Layer 7 of a small transformer language model trained on English Wikipedia (13 layers, counted from 0, width 96). Numbers have three digits each and are written without spaces.
A neuron's activation on a vector x is SiLU(gate . x) times (in . x), where the dot is the dot product.

Input weights of the MLP neurons that the questions are about. A number n stands for (n - 500) times 0.001.
n4 gate: 617431504414349333466598745676308440567605338702792500647587422552283576462686500401247598552604426470637595293266496571453441401396552418513924539589400640611435786446292465466775500261430521410704680371824542738483561377259517569360662587397428392762474344341479587522607402594316416281
n17 gate: 404604235294880603523465326642645366741789448591323500321436460543416320496588461634372578437688316448626439405624378648586450449500476417409520559367436218461304516608559472346367654292347289377574744409586454632624496633387484464645435387524566695422654552670605508360402480354642698564
n21 gate: 531477485661535553571355653550363412598380621381437504511605357443682602680184545519562439412634582632283438423311226473220429500504523366542489485394783492568388481455697377427417515318422432504173317619515425450384566583526290622676676360622553448587233724373534383488287660676378515574
n22 gate: 544695329559599390682472437598441343492431440666546415349592584721392254303329543756276601283343400588539402536448520411441358417172639543669591417477440102480372556408457516382683358644436504630543402448461442635356448500372496591653427424457566683360339659302434721692563724429524710456
n24 gate: 458567611508604658582824650787297496565512270354399279533614142583445566476236665475673327308565462626525520504357500620516504646796517575579500592504530470422639395164273508433504446386470562625574450446603328534471311459425399475653296407621315347615446429458471288433231367770421672207
n27 gate: 519504422496538102515500244650324373518419519571471478640492413718458500423504634583504377447562603458721504235761365608359474459618217549485436492556317561638614644442534334320374605805416366421478684360687386553306610556496447500615515641564623460489556595783526343504283478556511493351
n41 gate: 301602525348433529339483475575513521624537534534708343310411525702326396628623500492649396424488449445475093568343584610600443399662694756383668433438679235600636530480475416500247751351607575458242504454479446492394411745212496387444684688584454468798559673340678337696258446596300574688
n61 gate: 729489444284432285370534530651425425545600562545349366496500378655458597578439440598404347280599488420723409557492564566601493371477500716330814526537389566335263381526297321409619685653566537246616700454485400717573664448359796387581434473474579482332621671398773512626414557515511452496
n88 gate: 642464552516750544366556665620360508468583660540441611409671346758435289563573393452512520419344365687316597164662300654564786560451617399576608383599549352468406419660336605379528500663566480379755420601532295683557666421473484436545516570480508263333424654444528660704100360528608342348
n118 gate: 554508451312599344283485404454394424639586558557663537744446608458396474433442523538457696557456291701648456584504504530681504366438381557565599504368628613519419585355349258218466249608512643385307432535481493719261334361442481435746371632393455585564633750768349516365519664664306470310
n128 gate: 640444516221612369590433540425500468680667321321593387363681584667484402449576543691448606560600544363639237392236555697402566381621552524488714186508681569524633584655768484262598381697459457420642540428658547700596556382409359365581630456524630531488334312472512379323441508528512852294
n143 gate: 276645516352430332472185405451402430714296655586380351423517301619442727419467569508492549278671354342500378467645545700472548422600574623263861586472696479435359421604374273463148316271374370652333574417374496595504463512242563430408282521615512682354467661405455387591455492574353355513
n147 gate: 483526372379513332441234418625461393699786540556471538487251661242526415500647543530448300685642705356466508509422629717496151720653124797397457289632635531436644744596466561582475457670364526457491337539470200561430509479430601586438355553681824454475689608720602325539312663513663458390
n189 gate: 640582439279806376454477481539496292378636788543267462253426512469656347401512592299347404469492327633427285551406508497278474760351535759477357589404390461581645582297676360500347446296366427531473300527569648360504492492452512566650571579728355567542562418450469512245519346531477245524
n197 gate: 584673455424611599601595397789549360496612652690452586702597608508504504440473564691473621531600612542447430350665458709492493328662454511508363534466272279511504539381383477367338576427628338557315610546341593784415485639533403477632648283618508647496861385660545442434591720800367433360
n206 gate: 500722283565451648556216538360466492496670512417290288686342527492400504586462523424608418640250481607432231408508576645538308454515519523538288485432512357650346527614696508489519697319338657405526610527628712592462542710533589390744504535398541665627508550454478774684470383364372530767
n242 gate: 524576328651413603675453373378598406484608617607138519356584336366364191612345523543351465460512460540516268349293217682383473508732421678425603271547753484418448648550751536330512591388436539635351374536500291460384823523575424322532443617524625595656401400373535528580527689476602508411
n271 gate: 353419484622852488643629589613476536647480434278358524468799476609341185551516668375475584528649529692375438512520609598528508455394679500641528500568725130640725582386436541666376621316657644565380472553384492533606630771465438645545673607480536640432258390322656780631243476593440528422
n290 gate: 639563364669358456391412340341390456609660559438358474561347531363630386604429570203653355593349347810796577411317496778592370469451398385597580535404329505298558446543601286553478367262667531602588668402298422580531366828318676575659351734899461496391611571215544563837469686619474478234
n292 gate: 722563566555331633558598587622523402639730420547263604396476409598548640565654776567476562433820412699531360460702500637422454390655697563567402378244683316562297425443481472437581614416796461583403433397317596690643651655478572378596568304551341466659480267579279364520441465312492338560
n294 gate: 455586416357533118532301745516342354648432488565575476560649303496376476584537633459624500545492628578524312537553358567347309500805582598516528329496368620488471562524383344545436512409633601500500524520710791529306623436318297480358587765565395524492796451843677562434520723760395829438
n301 gate: 576492405609274467406579529571454438434614504600557377271762626479584438905416463417542442571650563669629132563622326583591565462593705500521683667467559572541652610431434492508714184449504405575434625236463283639327664739238407654351155581692558444541587466462496521551289371650334693513
n314 gate: 596508713550708330427454683575252653590593572703605541626782320496475598585546541716500508458432412613591325120374393601578281317496417483434251479545677703549412177363484533442398500483741496309566455483389390467655320721532723338559280555699615356381413425550529445550372848599735504470
n342 gate: 235331540676675427615504482296402475471493470536539453210467496423504457446434450485637655624263485507485448335463627671634600621397387500358340493500500429475585500447504507711414591374600446329424732471695425522386456396594615405567511611442331704184776717463356433386504315660485439697
n370 gate: 389547450272682214732517593609424458512702599589406330425530415677402354694504604559346571356655466585550650398338458566291282538496597542424424584575547474843530496516513589530209143308479796584429450551600694491487547571387838357534595281239563415458715538576312723316638694576521292405
n4 in: 464460563404271480472424444392528460531453614576325453818399443288617441441544334764907286428624439395376435460569612364433352376573588596444568504302435451377642484445591568628334636585276650384579344444436394472415383623344618332508459565600243415421300859335358675755619740444496461406
n17 in: 313668216260557523552421435353485421735648481655319623165657389439527373444237534534415635405540458251681595622378417559661537375585378530432443352552658338538623412541695515409500617492438418424677651458432318397492381526554496500395690423500635460339383675325650322316455681549489504666
n21 in: 720712648613692605636537519504429264563463393395365430430298675274679444415318742564191303466387538428657716436436541271385628515614696440537575556381374511750489485489534387534607339557446548425664567447601555489603508567629553477389730328421533645422560542677652741447496496586478374603
n22 in: 399589363392523795289538488592538240549391516719380164534449713446407420432334348681523280485519426504852504531233837493489358350461566581623523439359691457393306597537466338538602500309214443496325485427519500558675453595438578538543288555554591630458672500523481433624496504511557655461
n24 in: 480428520401504563434567524591854579737651641575692640527741600472752750473341543532516402397412584612283606631524634521312195488340639421764417421531480432343344668261590309468441591680452453480633394651586345520488432316538380516508464492480461725414461878500570343444516358697441418605
n27 in: 396650319949565569414481527515394363639440683217489350324519527404848455421538421454473334370452294225504522577458538410383519661597458424736366359560477321500531469455470485546477588504516409603371412485386403381403261496704589462332317500531636585379470777393602590616508710553500282523
n41 in: 738689603263608600571564428321385337355410259740570622312654988492278409476661532316439611624558532496524488645496611531500442564553440472671520620358326419516597520457361613276496596269512429592567392287452520657751395642492500241586275581284615431449357395376555594411468360675420535524
n61 in: 646565353293343565309314405511333420380534477428385575474291504473751688276377696393705383523396442446325537285404576540455295355566684565641599393466686523549500373437542266473541572674372523489375637297485440404415415598631334439539648713580519559406295535580345244515746412401382590282
n88 in: 600530354652441452457644319533390610464442722426784674547451466515549409381481274441391416504521661511485681548660463503398403230451470533677463367398410545507365466658610500537566327687632591674573364578419710392732712639535455541387428462725255343707393459674449477451328625390493591248
n118 in: 523652522364591406556364458477301286355489724334500504522366504576466571585405466560515496432716489290549580572367504385676673803565750326440572583437569631440664294507582462564634662404658433409335654629571615348378534373849511391380492442428575558504519580443280627569819285553297504562
n128 in: 521450402342542459537301542318607174639545492512585268272500437500529685264692381458542410641468534454293472629521521395479650458538621525562533338443664229340664588710636425326406297622411393521624748400801366479806462525567513583610581876600311640500384625554816618357545715521459688454
n143 in: 389744534334577555550449602593618678575657500496459400600427371483479366433778454674353391585624401354420260654513158500315517594552351598276309678236595305609367500492559474165362453676816282483357432688479567461504380483464578165444517219632513287471466543713227362298597542475399396370
n147 in: 378681423664563181408531613434709376592211556247413293504235327305681450718453585555583118633602559453209448622284593456519629461318649461551512551454524567558433626519535527578500372504456408371601465770434699429453669419340532391349584425434542579419372543516592695579581360473399623512
n189 in: 384285500276265554376543594424665647603521633507416553394431420565650447769714614565533382525563460467676358584391511588511416435643264348579511518646361467507580416781708453446603540452430536569518273420761486540314285397603533655341544463648693465400421340504375404383658392442435404489
n197 in: 593520528492452476374592496596520548602621647692558374520825536400310579743613456520362559440636500524736381500625520437413328412723287696560508608409228618448727233675476544300437759273533797424532664548508394629358456409660553448414316504516326349484468444504338316399520288640293788520
n206 in: 418668542492434461606539268651427404720866595461692348530343652488527229401418695581441481477444441633673481597434292530665409527524465616496508689378457768519578230395592504535572585445236477554481442597492671516351410515644429624283654583647389466675450333411404268410319454542315298697
n242 in: 475446356489575781580507575468539344458420649596348493367392529454637321458414356738348398404610298572496483507396365423447576461532514603564710496412525341722626532590666432450412709186181444429606550643553329400752680581517493372631471558432416658616465457429532670648525472535472591355
n271 in: 711387492597593438675465419477450381557421599291523481489720531550418519712484584670335596593492783332488537586348735466393836384225434349392589589477347402381559492462738512655592469586547592341423550617538557328387730435541323693816658579488519690515257333283443563621450535539473321563
n290 in: 368369540651369622448520390329476476460576483720476580532277722423516504584927500162537375553192421397573496315484532475290325492607394370528581744391343405456438368377747533386387228421425359724549646385573516529661434762617868699654363570435581551600488508406516396479500703398492420492
n292 in: 450666307619385454256347603328530439444418305446366331436624407546426243432365549565306368370318558481492375315573660423136261427298435305347320638489477500428504624604451473435542519259711209542796340415394564350446461466467446489488512344519481415443511592592489481368610416408458711461
n294 in: 428563446529609492438412420600587275434516325538492262664547787559504471344445554513551525467468648424608580677424912435566606517703618613437550584388280806496712627772260756492479537661594273692247558437363582546458365389588445554761555462701471262603638378513298215496301671517421726479
n301 in: 356405206443489485482496477474496324533691327741694637419332428613538433489538709330400448353467213603440572553762496392619507421229523564481346662448710427638653439515328542481359440550481396734564432443500522622538378388457492237408488446428683485299429762715489469283695515598429392492
n314 in: 616419647711377580455290722496534363274646656359511511455562485393732530665554447198434587569563516384359577319357306493758284680368515519458317756640504340618508403563614508496383382403356470412477435635542601666450450681551411485348437376687504781492428477726545453593359439511523282313
n342 in: 430581269535688534560492588450328355500474590542653572534376426565360599421500310561496599569467558527412585284535721560511784323519334703393577527424558437534368314530279492550182661379633436404698775465648496550550608470485418634426719703442583693500722766377606406593275489630626734535
n370 in: 386771626438810496421500227511547529618411429402518643600397485602533658504489608500360309405387382736362619397489616399331496650445643525377598358615559237424382467496370613387475388511448482456482388430475446500235625288500544438493504630700406317356518482544511378622518729725504421226

Each question shows a token from some text and the vector x that enters the MLP there. A number n stands for (n - 500) times 0.01.

" the": 371571556350420514408446445414474385525405510379435645269464467466586460505500597459652429597481584470483517535594465114503648573549417432428525450374465570472609557395513452673499614615474484526496573466554621426474648456603473534585518560458466537437483585561533487381574477552485425446
Which neuron fires most, and how strongly? n27, at about 0.54

"el": 402572795584356635520642603580652559442491563539472571461408558566562590453440505423542271392474633508519511600259443181514520484571383546574553650549550405485445621582497509522548591635321669530501353504480626532654552447554738389474584495619415426517499382527524500422603561309444533488
Which neuron lights up most? n342

"n": 491415326379497436536442470546512503572317487520444575469537419261728400623470447495556569809435450343335533706555610406448474436340467539367527469646399828475449664450455737488751667249536594441509306416464629468357516562347535475589553562529496504473446698606672648585564469586643603574
Which neuron fires most, and how strongly? n147, at about 5.4

" a": 551494398510441501543356489473544519444423470576637551276452418416539396533599537602419510573346483429461516495290648117536706446533454494528729561520434560407587560500545576585467577477558501550452609534542457474525546556543378479388437467551414489460407525424399620440560432485644486544
Which neuron lights up most? n342

"hi": 575549569568583747441494524503655601681592358480523343504632453352509408500632569504519332405564603332513504529528647246692699535629436419479334463592558551674617377484465570603371460740337372627490500396531440402354564569672331547550531611469493435462542405444571418265383451479476477339
Which neuron lights up most? n128

" N": 404497472412493594457473407369587472478519411529550511331574538496356510471523291518472468580574575388527506565384570118502412517340591566473433412435524481644541627570509509460645515546474325499472433368398459484496432470383573493445611379505497611488330457473601650432576477443559634533
The three highest activations, in order: n22, n128, n17

"ad": 433298660445464435434572409508612732523472499375468572540488445405393537473469464407616491365479686391603576475442237323779459605600411504378431642612449618577387564313329602580510463538664419290418490406527538414357318479362298523483426341467618443462529541442467755402568787421712547469
Which neuron lights up most? n314

"f": 592573496468580642438349492441629494273371423726579416632538631426510561482329669309341375493548679399407522580453665267539411293569498488525641505362365668365491522439315584582559557538452536486558595415331449506596498401558567365361434430461281525412523469620458477584639251532613466348
Which two neurons fire most, strongest first? n61, n4

"ed": 547698527630523623573562452412551600518191465555441611538631591507507446393377418494523365619520580376583589439676510265675527497382602310417485500497486618555403643257320383420619567641476433306448616453535450455587508473678475428804478605489305533426558463447418531510445430477630631534
The three highest activations, in order: n189, n22, n301

"x": 568371656498308567380455501558690430403579583570562589626374581639438436468581578462336436445512720617453641395603490253505422436445513417656515429430173572552668370593514482512477630520304599499462413615432478293529684596414347367498578643434432572618539463568330604490653558613519639536
The three highest activations, in order: n197, n17, n4

"pe": 554603713561533492501519527541568426512475373451482555589492547452455409542563215453500436479393344442395616556677514227473543370511347468625548471530569296491398326390555492332451312423449460661490386442378496394539609382651651533443469397526383497549530527750586622427646521504572218564
Which neuron lights up most? n370

" E": 554545444562319585487447589482612477507645546555514471465406481418448530572683502448513486590431555433565404488414586115566619515392486526514431629493654472609502571540395511552567504532603432616497496301433431509575427356575520507569663425363488565598351577559503481532451489496655449620
The three highest activations, in order: n292, n370, n88

"st": 432343321360370470439432566546475594515395483534551644520380413588354454521504551361699317569485412657417544523748448276500583561522629454439517458646489446475466448345299686405625632533501238504484604357418568407711265508426400470567590459606575510645677586446254474398603470639477505608
Which neuron lights up most? n271

",": 513490635449294305562430362519648564712314564511446497645437444359512501478514429586477470423478523424511466620406540230480714439541418602439490616520524473570545407390409466502316457656459425395469429559561623400480450472623530461175470470523417510391299494413512268283586466492546610566
Which neuron lights up most? n143

"Á": 579434590595338555429411481522625577430674452534364495383526631482527532613599525465401204516453453546494388510605472214481571551361525511500457633504699483531620524528457461674436501393693428626326533313547468391523490320744432461387649337439591395578364452558452544527479493415569482606
Which neuron lights up most? n292

"\n": 688530664474465488412454439471589319339584512537420407622375496585424447410575543411570636495419529422535334417593592161645618434534496479483536559540540516484515469583454522599529497513459462631473640318573354309441444419636571553373492385544526571535616535482444426386433386367604585543
Which neuron fires most, and how strongly? n24, at about 0.69

"u": 515477648517378387536554455436671402389475558586485539520465519287468450677388495553415284393502419394562635571583444245608370388445452382682406402497534616449438565436434665409661593472411554602438459548449510426260731584554658521441587534693462586576307381578611460323414327527661410431
Which neuron lights up most? n342

"Q": 476469496498488492507476546487739526484786363446452485438486584378392503571529375389479352605568627544442395547656347181530503534389461644550238647367372574578596465505428749616488472441519476467389548429426474486458483589656401465398414426470506387513476491378523488495375613495570661565
Which neuron lights up most? n301

"|": 577531598433621566438513489602636414551410551550430556507473542504391479531533422397494513554479510432442440623485554097457597403568427490524447501419511482460567605629363418469595545496508565473552665462619592546508543491563411544529513552490674662618524569542466445567416479575599455552
Which neuron lights up most? n41

"a": 725510567537492648519631574620502555426347501560262558599367446324505439516431457451424452477386479466443559461498296202496411501394438375635421440607580408627529440516572502628529550611496529601558454440446607574568582507720610467518372556484397611434406440500400766376487419370657491508
The three highest activations, in order: n88, n242, n342

" 19": 466657400302554588456419540533582565706523578396328530447450485483361431431514527449491429387490441562495533624290594165594399463532430456267420448426408466565361377496422584482506502454411333471482556523624422490578554537588443416371482694451425596516500561434459442396715419546585610577
Which neuron lights up most? n17

"===": 583587495628421347566442370426355418636355730521507481519573767641385551392474444513595513595448560393468373493489531200489432303561558547441630553520419608567441562457389597508524610565580472621517440478632562570701437455575490416443436707379547532589528369379527582202497446482710610593
The three highest activations, in order: n294, n128, n370

"t": 419702453737410429461521730491692719356456372403486679503567291549519537488639505328515304532371654518480501530798591335504424288467382626486728606551490614471435477426559484512504655402396381469551495420454569753567616585506661442530634529670508642652543605574702570397595489315500508558
Which neuron fires most, and how strongly? n292, at about 1.3

"s": 432520572551517592418376531291459419510339403577492600393579386445535401442501478281474456497515457549464535669641623153469578657450502374711329474522511514469545517470355598517463451491547450463446573548492522621468568483764467522597384633558459573422434607366446583384512498538446500617
Which neuron fires most, and how strongly? n143, at about 0.47

".": 559507492497634349461499514477438442450464599532429446462599539361506450374497518428593402432332573570494378436454475178515571470487481463552371510546407657685589400522391516734482711560377448338402387399613557433498466422716516426551418535586446590459598456445572496501756322532532550459
Which neuron fires most, and how strongly? n294, at about 0.78

"re": 577606491572311541402580359458456443333271479307456614592509457522471535677501673476593432504546493491452537671809569304596467467426373508466752416688378440445412412586426415544651553521470438463357415363489404556287526413622586533470495374253405467474356673472629406603561594444487324579
Which neuron lights up most? n61

" T": 493492448518391372537413491373714479399601560426467549310526482449449426575454444482558503517631504402474497470527529106481505432406369560523399620424585505517416412523419612548512547543397309475421561487351440493480461590513558652633465560496487551633433481580514332414501431430541528535
Which neuron lights up most? n17

"C": 486466451466473597517429457396618451410491447489521484353483626400460484588537516385633432519595519537454434573518446111415541479530403560623263411434526413663477508340356479596583521509536555460439544494452454454565419452519320490642384549490623515537369433476595415485352430380618538687
Which neuron fires most, and how strongly? n41, at about 1.1

" 14": 457590371526496793544490567373567530482648613451328716419514447579536471461398429659419417537499475504501508589436470193681558343404357607484576632630462349433395382622438479557521569424352535469371609529577481491576455535549510415423550487504447689516489438487547545378676438386661546555
Which neuron lights up most? n17

"es": 608519789594471410516523555423546549511381562469411645530528464311469385333576436358388426404476575522373550486422438157543452463397391373539627456555574384625535592581427401513483478575381538576446469511492496449566653397745667532490473393503446478484402494494425597382613503328612487407
Which two neurons fire most, strongest first? n342, n206

"ic": 387585629634593385358552254505686618368296480275503625473432670527629409701522532321364429422482378573433553513550472263627397436551361456541477421407495623514418446543504599397496521592334553546412465472464450419531642667569327518391712577621351631417336474571426535406464433473604632650
Which neuron lights up most? n21

" as": 452362546572444487587468449630683454483150494566456551441484516290398420576491397498531438575135524592413576437415428240393616693526467550397508583523525498450472560545499622576406634685626469542449619480633393468471376464635586389464412490421527496380627544545556543513570305302459504469
Which neuron fires most, and how strongly? n206, at about 0.58

" of": 659463520508461617612327452451507301488198492513572458477571477244504602474436534394488354628484540348502586577526489242557534480386668561511620442286617443364438402442299726486422584569457570519561632449615504464443529364774477516499320330535446435393444561504592427422488465587543488540
Which neuron lights up most? n21

" de": 348673529553359562479346489506507513485482375444575661342382476485538578507514450626323221471293396533352384613458373260635327339389517629544540573629623437368529582539546486486531467430326512574366558605587605355559509460697473531469469419379448462611446655471481678475414335534575381590
Which neuron fires most, and how strongly? n206, at about 3.1

"co": 505552479471519570428506510543652603402397425314538515582529659639385299501795577444539513480451575515415558818540386284366454533483354486628643375551633345342497503626429526409486594474479491514440377435505580463530524563414499607348626456479312465431410300422496591448580540529603266889
Which two neurons fire most, strongest first? n271, n41

" P": 453538327406535589419461535457540472459423487561501441401512650425407384546454464577535509470407559417391434577522582100435470521437531447513285438401520444593389430359440518594673500514545355485466414424484497472527386411537564678563415500424461523599376576510566511442470535476589511526
Which neuron lights up most? n22

"vo": 479481685611405497378668444410504496351375571374480627533597525321337461495591535520537257598479424498423485742460158261543502548538510502614635514513367533490618471624671370539569555347422643570410603454504518446496717438631482401510337696482391548569317472595608564450541638244606452474
Which neuron fires most, and how strongly? n242, at about 6.8

"ip": 562518424565452681386466492335785488546501386421536528462436524413511433552410444328580466459327457372571521548639390227628387597441484370445504505578392434651506558623511625605465501611482645689274384589479571512688633546459622451359602516704577436637621327533500423437515504259595521561
The three highest activations, in order: n342, n271, n197

" |": 536467556486497417505508395404660421378496514378409483436525426415418536547485449527560477529387491576555542474409574142541582474464562545512518579573469483557427452529443434561520665434485499586446493516459788545550532409663541509532517492522399688505553496582300594561398399461569529586
Which neuron lights up most? n342

"en": 423520488503353557349424332479609691576390675783557330689486340615343488550576486379379607586583498248591453694500451292612474497358449658428632361601663636556403531693439456598608506416475353550392433610442541398466285497414675564408539534434511407428599512543371450335532440447422559437
Which neuron fires most, and how strongly? n143, at about 7.7